Layer 7 of a small transformer language model trained on English Wikipedia (14 layers, counted from 0, width 128).
A neuron's activation on a vector x is SiLU(gate . x) times (in . x), where the dot is the dot product.
The model reads these tokens: "=" " with" " B" "ile" "k" ")," " at" " Suk"

The vector x that enters this layer's MLP at each token. A number n stands for (n - 128) times 0.032.
0 "=": 117, 106, 87, 75, 138, 124, 104, 74, 147, 164, 120, 121, 98, 105, 158, 154, 135, 147, 147, 169, 124, 130, 146, 109, 131, 132, 166, 132, 88, 141, 135, 130, 145, 159, 137, 113, 137, 114, 126, 122, 119, 95, 114, 162, 209, 134, 141, 170, 104, 85, 96, 164, 146, 110, 180, 99, 115, 149, 124, 84, 96, 97, 160, 104, 126, 69, 102, 139, 142, 110, 87, 63, 131, 126, 164, 150, 143, 173, 78, 137, 120, 138, 102, 119, 158, 122, 174, 136, 162, 120, 147, 79, 90, 144, 145, 188, 120, 183, 87, 129, 111, 123, 71, 85, 130, 131, 182, 186, 78, 146, 96, 146, 141, 146, 129, 118, 172, 134, 118, 143, 158, 101, 126, 96, 115, 99, 106, 121
1 " with": 98, 120, 69, 86, 154, 140, 138, 97, 171, 153, 139, 153, 91, 99, 151, 136, 137, 139, 170, 153, 82, 134, 130, 114, 133, 126, 138, 169, 101, 145, 58, 121, 173, 155, 136, 91, 137, 108, 119, 96, 112, 142, 108, 142, 201, 162, 106, 187, 137, 83, 160, 187, 126, 103, 150, 97, 113, 108, 116, 144, 112, 117, 160, 76, 124, 142, 112, 91, 122, 90, 113, 111, 89, 167, 155, 134, 157, 171, 134, 96, 147, 125, 119, 91, 117, 140, 144, 178, 135, 89, 147, 108, 126, 111, 153, 165, 118, 222, 81, 131, 107, 106, 102, 97, 134, 154, 121, 145, 110, 130, 102, 127, 143, 149, 135, 163, 153, 131, 123, 112, 119, 130, 107, 72, 108, 128, 136, 165
2 " B": 135, 126, 81, 115, 118, 87, 104, 125, 76, 103, 128, 141, 78, 104, 192, 115, 125, 160, 87, 205, 144, 172, 139, 146, 138, 173, 139, 192, 152, 150, 117, 131, 189, 160, 120, 123, 99, 128, 135, 139, 108, 130, 74, 170, 163, 142, 126, 162, 109, 95, 97, 152, 101, 129, 139, 123, 130, 150, 164, 111, 125, 130, 178, 124, 128, 118, 108, 123, 197, 131, 96, 108, 127, 127, 202, 144, 126, 164, 83, 123, 152, 157, 149, 123, 127, 73, 145, 142, 133, 116, 167, 97, 126, 151, 65, 130, 108, 149, 146, 116, 121, 145, 95, 161, 117, 161, 121, 158, 108, 107, 142, 103, 109, 111, 128, 137, 121, 124, 141, 145, 117, 195, 119, 172, 107, 134, 85, 134
3 "ile": 166, 136, 73, 100, 129, 118, 106, 102, 153, 68, 139, 165, 117, 119, 125, 144, 138, 117, 104, 167, 118, 129, 97, 85, 99, 138, 126, 173, 121, 123, 124, 249, 154, 102, 104, 133, 147, 113, 137, 160, 110, 85, 110, 184, 177, 158, 156, 139, 88, 119, 90, 129, 113, 95, 86, 83, 127, 98, 167, 85, 97, 101, 200, 154, 142, 151, 143, 124, 137, 123, 98, 118, 153, 110, 158, 120, 164, 160, 112, 151, 177, 122, 120, 127, 130, 146, 108, 169, 96, 134, 143, 102, 50, 146, 127, 95, 123, 176, 118, 100, 134, 83, 132, 94, 149, 114, 171, 141, 123, 147, 147, 171, 134, 146, 141, 124, 111, 114, 107, 114, 162, 142, 121, 154, 100, 102, 181, 91
4 "k": 138, 158, 89, 109, 111, 94, 71, 121, 131, 86, 178, 145, 108, 122, 109, 169, 117, 132, 139, 186, 74, 145, 134, 133, 131, 132, 116, 150, 98, 137, 182, 231, 178, 165, 100, 115, 104, 128, 41, 124, 125, 149, 91, 140, 139, 156, 130, 173, 111, 147, 97, 148, 75, 114, 113, 122, 122, 135, 147, 91, 125, 98, 152, 103, 162, 155, 126, 95, 163, 131, 148, 125, 102, 164, 145, 139, 110, 151, 89, 141, 155, 132, 103, 116, 114, 82, 106, 109, 128, 116, 181, 99, 79, 94, 80, 91, 103, 159, 110, 140, 143, 129, 91, 160, 114, 176, 144, 141, 118, 134, 121, 107, 123, 166, 148, 154, 124, 140, 194, 124, 168, 199, 110, 139, 145, 131, 107, 127
5 "),": 37, 123, 111, 117, 156, 123, 144, 129, 171, 117, 173, 135, 62, 132, 160, 130, 144, 164, 133, 183, 69, 116, 95, 134, 124, 141, 136, 121, 79, 154, 107, 192, 143, 141, 129, 114, 91, 93, 155, 128, 173, 158, 107, 136, 138, 125, 141, 139, 123, 82, 126, 169, 127, 96, 140, 97, 141, 164, 128, 99, 123, 114, 188, 97, 94, 98, 78, 90, 95, 137, 110, 114, 89, 135, 146, 145, 135, 133, 120, 104, 167, 164, 124, 123, 109, 98, 148, 192, 110, 155, 188, 102, 134, 139, 117, 153, 124, 142, 85, 108, 129, 128, 136, 95, 110, 107, 95, 136, 83, 99, 87, 116, 104, 115, 112, 168, 151, 173, 101, 120, 172, 120, 106, 168, 74, 113, 131, 128
6 " at": 110, 135, 98, 75, 164, 198, 120, 155, 156, 123, 165, 152, 106, 137, 146, 113, 140, 158, 151, 130, 143, 129, 97, 131, 108, 116, 157, 179, 119, 145, 108, 109, 167, 161, 165, 87, 109, 115, 93, 129, 146, 113, 98, 123, 175, 122, 157, 140, 133, 103, 134, 153, 108, 134, 136, 66, 127, 134, 140, 107, 101, 163, 164, 85, 160, 117, 105, 114, 150, 109, 144, 91, 88, 116, 159, 44, 163, 193, 147, 85, 191, 158, 126, 116, 81, 136, 124, 171, 128, 104, 153, 69, 147, 131, 130, 154, 110, 193, 124, 135, 153, 94, 150, 81, 136, 118, 124, 118, 101, 133, 121, 118, 147, 97, 157, 201, 158, 141, 126, 131, 161, 116, 99, 89, 136, 140, 166, 185
7 " Suk": 158, 160, 146, 85, 112, 113, 113, 125, 123, 114, 149, 100, 84, 150, 119, 122, 136, 135, 99, 177, 111, 170, 125, 133, 98, 111, 103, 182, 117, 140, 131, 195, 163, 182, 114, 150, 100, 141, 79, 144, 119, 138, 96, 152, 163, 214, 97, 172, 123, 119, 121, 135, 138, 119, 137, 72, 85, 150, 113, 136, 94, 176, 143, 139, 133, 115, 173, 113, 177, 175, 131, 100, 104, 106, 145, 137, 111, 147, 104, 114, 166, 132, 159, 106, 163, 79, 96, 145, 92, 170, 143, 145, 116, 211, 101, 107, 112, 155, 107, 162, 152, 112, 136, 145, 99, 141, 119, 152, 164, 102, 196, 141, 101, 147, 148, 172, 156, 142, 134, 150, 140, 195, 123, 129, 127, 110, 103, 141

Each question shows the input weights of one neuron of the MLP. A number n stands for (n - 128) times 0.0042.

n102 gate: 128, 137, 183, 178, 108, 130, 119, 124, 143, 133, 126, 148, 121, 159, 93, 134, 107, 81, 153, 141, 133, 95, 119, 130, 146, 161, 138, 134, 130, 106, 91, 92, 117, 105, 130, 123, 163, 82, 142, 119, 96, 135, 135, 147, 135, 137, 119, 148, 148, 90, 124, 88, 176, 205, 163, 178, 155, 138, 196, 111, 112, 118, 182, 154, 20, 156, 112, 153, 148, 92, 96, 143, 147, 177, 102, 170, 136, 127, 136, 190, 86, 190, 155, 116, 156, 106, 134, 94, 132, 92, 124, 113, 142, 163, 133, 146, 133, 102, 88, 165, 140, 66, 129, 123, 136, 96, 156, 90, 101, 118, 159, 133, 138, 67, 117, 146, 136, 94, 164, 66, 154, 88, 165, 105, 151, 106, 111, 152
n102 in: 87, 142, 123, 111, 151, 125, 136, 101, 129, 98, 94, 129, 118, 164, 132, 172, 97, 120, 122, 61, 123, 127, 154, 135, 114, 191, 114, 112, 101, 143, 198, 140, 115, 153, 130, 112, 103, 135, 162, 146, 73, 153, 132, 116, 132, 134, 162, 144, 143, 91, 102, 122, 113, 88, 138, 139, 115, 92, 93, 168, 133, 87, 116, 153, 107, 135, 160, 99, 153, 134, 123, 148, 120, 97, 108, 137, 166, 41, 117, 146, 164, 152, 82, 138, 144, 110, 119, 151, 157, 97, 123, 125, 126, 63, 145, 131, 135, 207, 143, 133, 174, 147, 149, 127, 153, 137, 134, 156, 167, 88, 141, 106, 120, 150, 96, 51, 137, 133, 133, 151, 117, 160, 146, 123, 139, 99, 136, 126
On which token does it fire most, and how strongly? 6 " at", at about 0.52

n267 gate: 112, 156, 152, 109, 163, 138, 107, 140, 147, 123, 174, 111, 125, 134, 155, 141, 107, 89, 122, 107, 111, 117, 148, 126, 128, 114, 146, 112, 122, 131, 127, 100, 220, 138, 157, 112, 97, 93, 114, 91, 128, 161, 141, 134, 102, 190, 96, 109, 149, 172, 128, 145, 156, 118, 161, 175, 123, 166, 86, 110, 104, 168, 78, 131, 107, 140, 134, 209, 118, 100, 138, 107, 146, 175, 155, 141, 93, 135, 123, 181, 127, 177, 137, 104, 123, 149, 151, 138, 99, 126, 120, 133, 77, 106, 157, 76, 144, 103, 185, 120, 100, 143, 137, 162, 131, 137, 83, 113, 137, 103, 117, 113, 117, 133, 110, 134, 171, 107, 105, 141, 137, 96, 130, 174, 124, 135, 150, 115
n267 in: 162, 167, 140, 123, 104, 92, 133, 154, 165, 139, 146, 99, 111, 163, 128, 129, 143, 90, 171, 99, 146, 159, 150, 136, 108, 150, 125, 86, 117, 115, 122, 89, 124, 151, 124, 142, 148, 84, 168, 157, 105, 113, 72, 130, 150, 113, 150, 133, 132, 137, 129, 122, 111, 104, 130, 135, 140, 127, 152, 134, 156, 146, 123, 133, 158, 101, 119, 134, 167, 135, 160, 139, 111, 106, 101, 133, 105, 148, 80, 112, 80, 122, 171, 136, 109, 121, 128, 84, 112, 131, 116, 70, 153, 119, 139, 180, 142, 85, 107, 141, 102, 145, 166, 131, 75, 128, 125, 141, 130, 123, 130, 79, 87, 108, 155, 142, 125, 133, 62, 111, 95, 122, 135, 64, 166, 121, 148, 92
On which token does it fire most, and how strongly? 3 "ile", at about 0.54

n243 gate: 101, 128, 134, 127, 105, 122, 175, 169, 105, 140, 152, 75, 152, 85, 144, 120, 110, 98, 124, 150, 159, 129, 115, 131, 118, 154, 115, 153, 111, 102, 80, 141, 120, 116, 150, 147, 112, 91, 118, 110, 110, 174, 186, 129, 165, 124, 92, 135, 121, 127, 109, 146, 146, 124, 70, 136, 117, 122, 154, 146, 116, 159, 115, 150, 89, 109, 125, 157, 157, 108, 136, 113, 128, 177, 135, 109, 152, 143, 103, 153, 141, 147, 124, 109, 105, 137, 127, 115, 95, 174, 110, 126, 160, 162, 124, 113, 125, 117, 153, 165, 127, 119, 106, 150, 108, 112, 130, 126, 106, 143, 161, 68, 143, 142, 129, 85, 149, 112, 81, 166, 139, 103, 104, 84, 153, 142, 101, 135
n243 in: 117, 151, 161, 133, 139, 128, 104, 144, 130, 139, 142, 120, 161, 140, 144, 131, 153, 138, 141, 200, 114, 119, 165, 124, 168, 104, 133, 132, 123, 148, 70, 151, 175, 149, 113, 130, 118, 184, 130, 134, 184, 120, 117, 96, 146, 101, 137, 110, 147, 146, 136, 91, 135, 123, 177, 153, 106, 113, 113, 133, 164, 106, 141, 132, 140, 111, 156, 93, 129, 107, 155, 131, 138, 130, 121, 144, 124, 131, 155, 118, 133, 133, 132, 120, 133, 127, 97, 113, 98, 111, 140, 83, 160, 113, 127, 88, 153, 129, 130, 135, 89, 159, 135, 107, 116, 127, 128, 112, 137, 108, 170, 148, 133, 139, 129, 137, 91, 131, 111, 125, 144, 125, 172, 121, 102, 123, 163, 164
On which token does it fire most? 7 " Suk"

n276 gate: 154, 172, 110, 94, 137, 95, 93, 154, 105, 172, 90, 118, 134, 115, 97, 146, 138, 91, 100, 134, 121, 160, 109, 146, 102, 121, 140, 149, 104, 126, 122, 130, 78, 131, 172, 129, 138, 126, 178, 168, 108, 160, 114, 134, 172, 78, 147, 132, 146, 87, 110, 131, 149, 105, 155, 157, 133, 106, 124, 142, 170, 173, 96, 86, 135, 106, 174, 160, 120, 128, 68, 135, 172, 92, 88, 145, 135, 122, 167, 152, 101, 140, 81, 146, 151, 153, 105, 113, 170, 134, 113, 60, 110, 122, 142, 147, 180, 137, 112, 151, 101, 115, 114, 175, 104, 116, 73, 160, 158, 135, 136, 167, 134, 163, 111, 133, 101, 163, 94, 118, 107, 141, 139, 153, 99, 120, 130, 117
n276 in: 125, 124, 112, 140, 123, 143, 117, 99, 142, 85, 137, 136, 100, 155, 147, 105, 103, 118, 165, 120, 81, 182, 131, 154, 162, 125, 114, 132, 141, 138, 179, 109, 163, 93, 144, 137, 169, 140, 58, 126, 107, 157, 152, 90, 99, 101, 94, 126, 167, 116, 152, 144, 129, 192, 146, 147, 137, 160, 138, 169, 87, 126, 97, 125, 140, 87, 123, 143, 85, 124, 72, 141, 109, 132, 123, 116, 109, 120, 102, 102, 214, 152, 143, 178, 142, 177, 121, 137, 156, 161, 107, 86, 97, 138, 126, 126, 126, 115, 120, 121, 95, 111, 90, 130, 134, 165, 129, 142, 142, 114, 61, 118, 139, 106, 133, 134, 85, 167, 118, 141, 113, 152, 86, 111, 116, 121, 88, 111
On which token does it fire most, and how strongly? 0 "=", at about 0.14

n188 gate: 107, 126, 130, 175, 160, 127, 184, 141, 119, 138, 111, 143, 227, 124, 81, 95, 101, 123, 155, 149, 147, 121, 79, 97, 157, 145, 130, 114, 139, 142, 104, 83, 151, 129, 154, 108, 145, 128, 160, 119, 118, 134, 157, 174, 151, 158, 126, 112, 107, 86, 103, 105, 131, 144, 104, 148, 138, 153, 154, 154, 88, 170, 120, 128, 134, 150, 89, 140, 126, 53, 111, 161, 119, 119, 118, 119, 110, 157, 165, 141, 137, 142, 125, 103, 132, 104, 94, 94, 81, 185, 130, 112, 156, 99, 108, 130, 75, 66, 111, 137, 150, 175, 54, 145, 153, 109, 126, 132, 148, 130, 105, 124, 165, 175, 116, 137, 96, 69, 87, 177, 105, 94, 109, 128, 101, 99, 124, 97
n188 in: 128, 124, 159, 67, 138, 150, 114, 152, 187, 79, 120, 183, 137, 155, 173, 121, 128, 113, 119, 93, 139, 128, 123, 132, 94, 114, 111, 94, 147, 130, 149, 161, 108, 140, 138, 96, 170, 118, 65, 109, 117, 127, 118, 113, 128, 140, 169, 131, 174, 97, 112, 121, 128, 179, 134, 120, 139, 128, 90, 152, 170, 154, 95, 112, 150, 92, 144, 124, 148, 174, 133, 93, 144, 159, 176, 160, 120, 138, 92, 83, 113, 131, 139, 85, 113, 140, 122, 114, 140, 142, 140, 134, 101, 133, 106, 107, 126, 147, 87, 72, 138, 102, 185, 93, 151, 130, 122, 119, 143, 90, 92, 128, 133, 134, 107, 122, 150, 154, 128, 149, 89, 143, 130, 112, 166, 172, 124, 121
Its two highest activations, in order, are on tokens 2 " B", 3 "ile"

n260 gate: 153, 125, 129, 150, 103, 147, 153, 141, 156, 161, 147, 170, 166, 128, 94, 87, 116, 117, 135, 124, 157, 89, 153, 113, 128, 119, 154, 142, 86, 135, 118, 117, 118, 123, 138, 165, 152, 102, 160, 106, 91, 189, 133, 150, 102, 151, 121, 137, 143, 156, 162, 108, 141, 104, 104, 152, 129, 103, 68, 138, 121, 143, 150, 120, 105, 142, 135, 118, 79, 100, 93, 110, 97, 154, 126, 98, 133, 115, 119, 150, 88, 129, 137, 161, 78, 154, 129, 111, 136, 121, 79, 120, 130, 145, 103, 157, 128, 126, 120, 147, 121, 126, 121, 210, 146, 137, 135, 132, 147, 150, 139, 114, 109, 149, 159, 117, 142, 159, 94, 139, 147, 83, 87, 166, 118, 119, 102, 143
n260 in: 124, 185, 144, 119, 132, 98, 133, 130, 152, 149, 143, 127, 103, 118, 124, 105, 171, 121, 104, 79, 111, 142, 111, 113, 129, 162, 124, 106, 171, 135, 153, 133, 111, 137, 138, 138, 126, 112, 98, 141, 141, 155, 109, 104, 137, 120, 163, 74, 112, 126, 145, 124, 153, 89, 163, 108, 112, 142, 87, 134, 149, 52, 133, 131, 113, 136, 174, 118, 162, 163, 110, 125, 145, 117, 125, 131, 146, 114, 182, 154, 130, 159, 70, 109, 125, 85, 113, 157, 175, 144, 124, 44, 124, 124, 125, 46, 152, 171, 98, 113, 139, 94, 118, 163, 148, 141, 96, 80, 197, 94, 162, 92, 201, 93, 131, 114, 110, 128, 99, 138, 174, 161, 168, 145, 134, 125, 154, 153
On which token does it fire most, and how strongly? 0 "=", at about 0.41

n193 gate: 123, 141, 131, 97, 148, 170, 150, 162, 110, 142, 88, 163, 113, 104, 128, 130, 156, 148, 57, 168, 155, 146, 121, 127, 119, 143, 130, 121, 124, 91, 84, 149, 123, 143, 151, 132, 133, 141, 97, 154, 160, 149, 168, 149, 147, 141, 119, 108, 187, 124, 165, 111, 150, 96, 134, 148, 151, 93, 154, 134, 124, 160, 103, 45, 89, 139, 134, 123, 125, 124, 89, 133, 137, 136, 154, 103, 133, 134, 131, 126, 144, 116, 78, 126, 153, 104, 82, 146, 148, 62, 106, 95, 126, 181, 111, 122, 125, 70, 107, 130, 108, 119, 119, 179, 117, 86, 87, 108, 119, 96, 94, 118, 121, 157, 169, 114, 102, 151, 119, 168, 139, 128, 148, 76, 174, 123, 152, 126
n193 in: 154, 106, 127, 112, 157, 176, 93, 132, 101, 139, 97, 171, 110, 104, 145, 174, 123, 163, 79, 126, 113, 173, 134, 132, 131, 158, 134, 73, 132, 124, 117, 171, 132, 108, 95, 92, 137, 134, 110, 103, 151, 137, 132, 103, 123, 123, 146, 88, 141, 120, 123, 135, 128, 133, 128, 111, 133, 79, 126, 118, 138, 143, 113, 142, 81, 133, 123, 160, 63, 162, 134, 123, 152, 146, 121, 97, 160, 164, 170, 138, 117, 98, 94, 139, 167, 151, 131, 130, 140, 99, 146, 170, 186, 136, 139, 61, 155, 120, 112, 153, 152, 119, 115, 133, 87, 109, 120, 133, 123, 97, 94, 131, 136, 126, 140, 105, 102, 163, 152, 182, 119, 153, 178, 145, 126, 95, 160, 133
On which token does it fire most? 0 "="

n181 gate: 102, 151, 153, 169, 130, 87, 160, 174, 117, 162, 79, 77, 163, 87, 108, 109, 142, 144, 141, 147, 156, 101, 100, 107, 106, 150, 133, 134, 99, 90, 84, 101, 143, 176, 123, 166, 90, 130, 190, 85, 113, 127, 152, 83, 95, 92, 121, 144, 150, 111, 130, 160, 177, 156, 90, 73, 177, 136, 146, 141, 144, 154, 125, 136, 142, 87, 136, 184, 123, 132, 158, 94, 121, 160, 115, 122, 146, 85, 128, 119, 133, 202, 36, 169, 118, 110, 104, 74, 145, 99, 142, 132, 120, 163, 160, 134, 153, 129, 179, 123, 124, 163, 118, 183, 94, 120, 65, 106, 101, 129, 132, 156, 136, 147, 100, 120, 150, 105, 95, 112, 97, 179, 125, 145, 142, 71, 87, 92
n181 in: 172, 141, 160, 146, 120, 125, 88, 81, 104, 127, 113, 184, 125, 163, 149, 86, 113, 112, 144, 108, 114, 204, 146, 131, 93, 143, 121, 130, 97, 94, 160, 163, 145, 93, 136, 105, 146, 148, 152, 121, 152, 100, 116, 101, 116, 141, 180, 167, 133, 119, 167, 148, 132, 68, 177, 150, 130, 76, 128, 130, 133, 76, 141, 172, 103, 142, 150, 80, 137, 145, 143, 154, 129, 85, 86, 165, 86, 138, 164, 49, 138, 150, 146, 125, 121, 156, 132, 115, 96, 141, 124, 132, 114, 83, 112, 140, 134, 158, 191, 139, 105, 151, 125, 66, 189, 158, 195, 90, 64, 134, 157, 130, 101, 122, 112, 156, 75, 158, 94, 76, 134, 106, 114, 134, 130, 208, 103, 141
Its two highest activations, in order, are on tokens 7 " Suk", 0 "="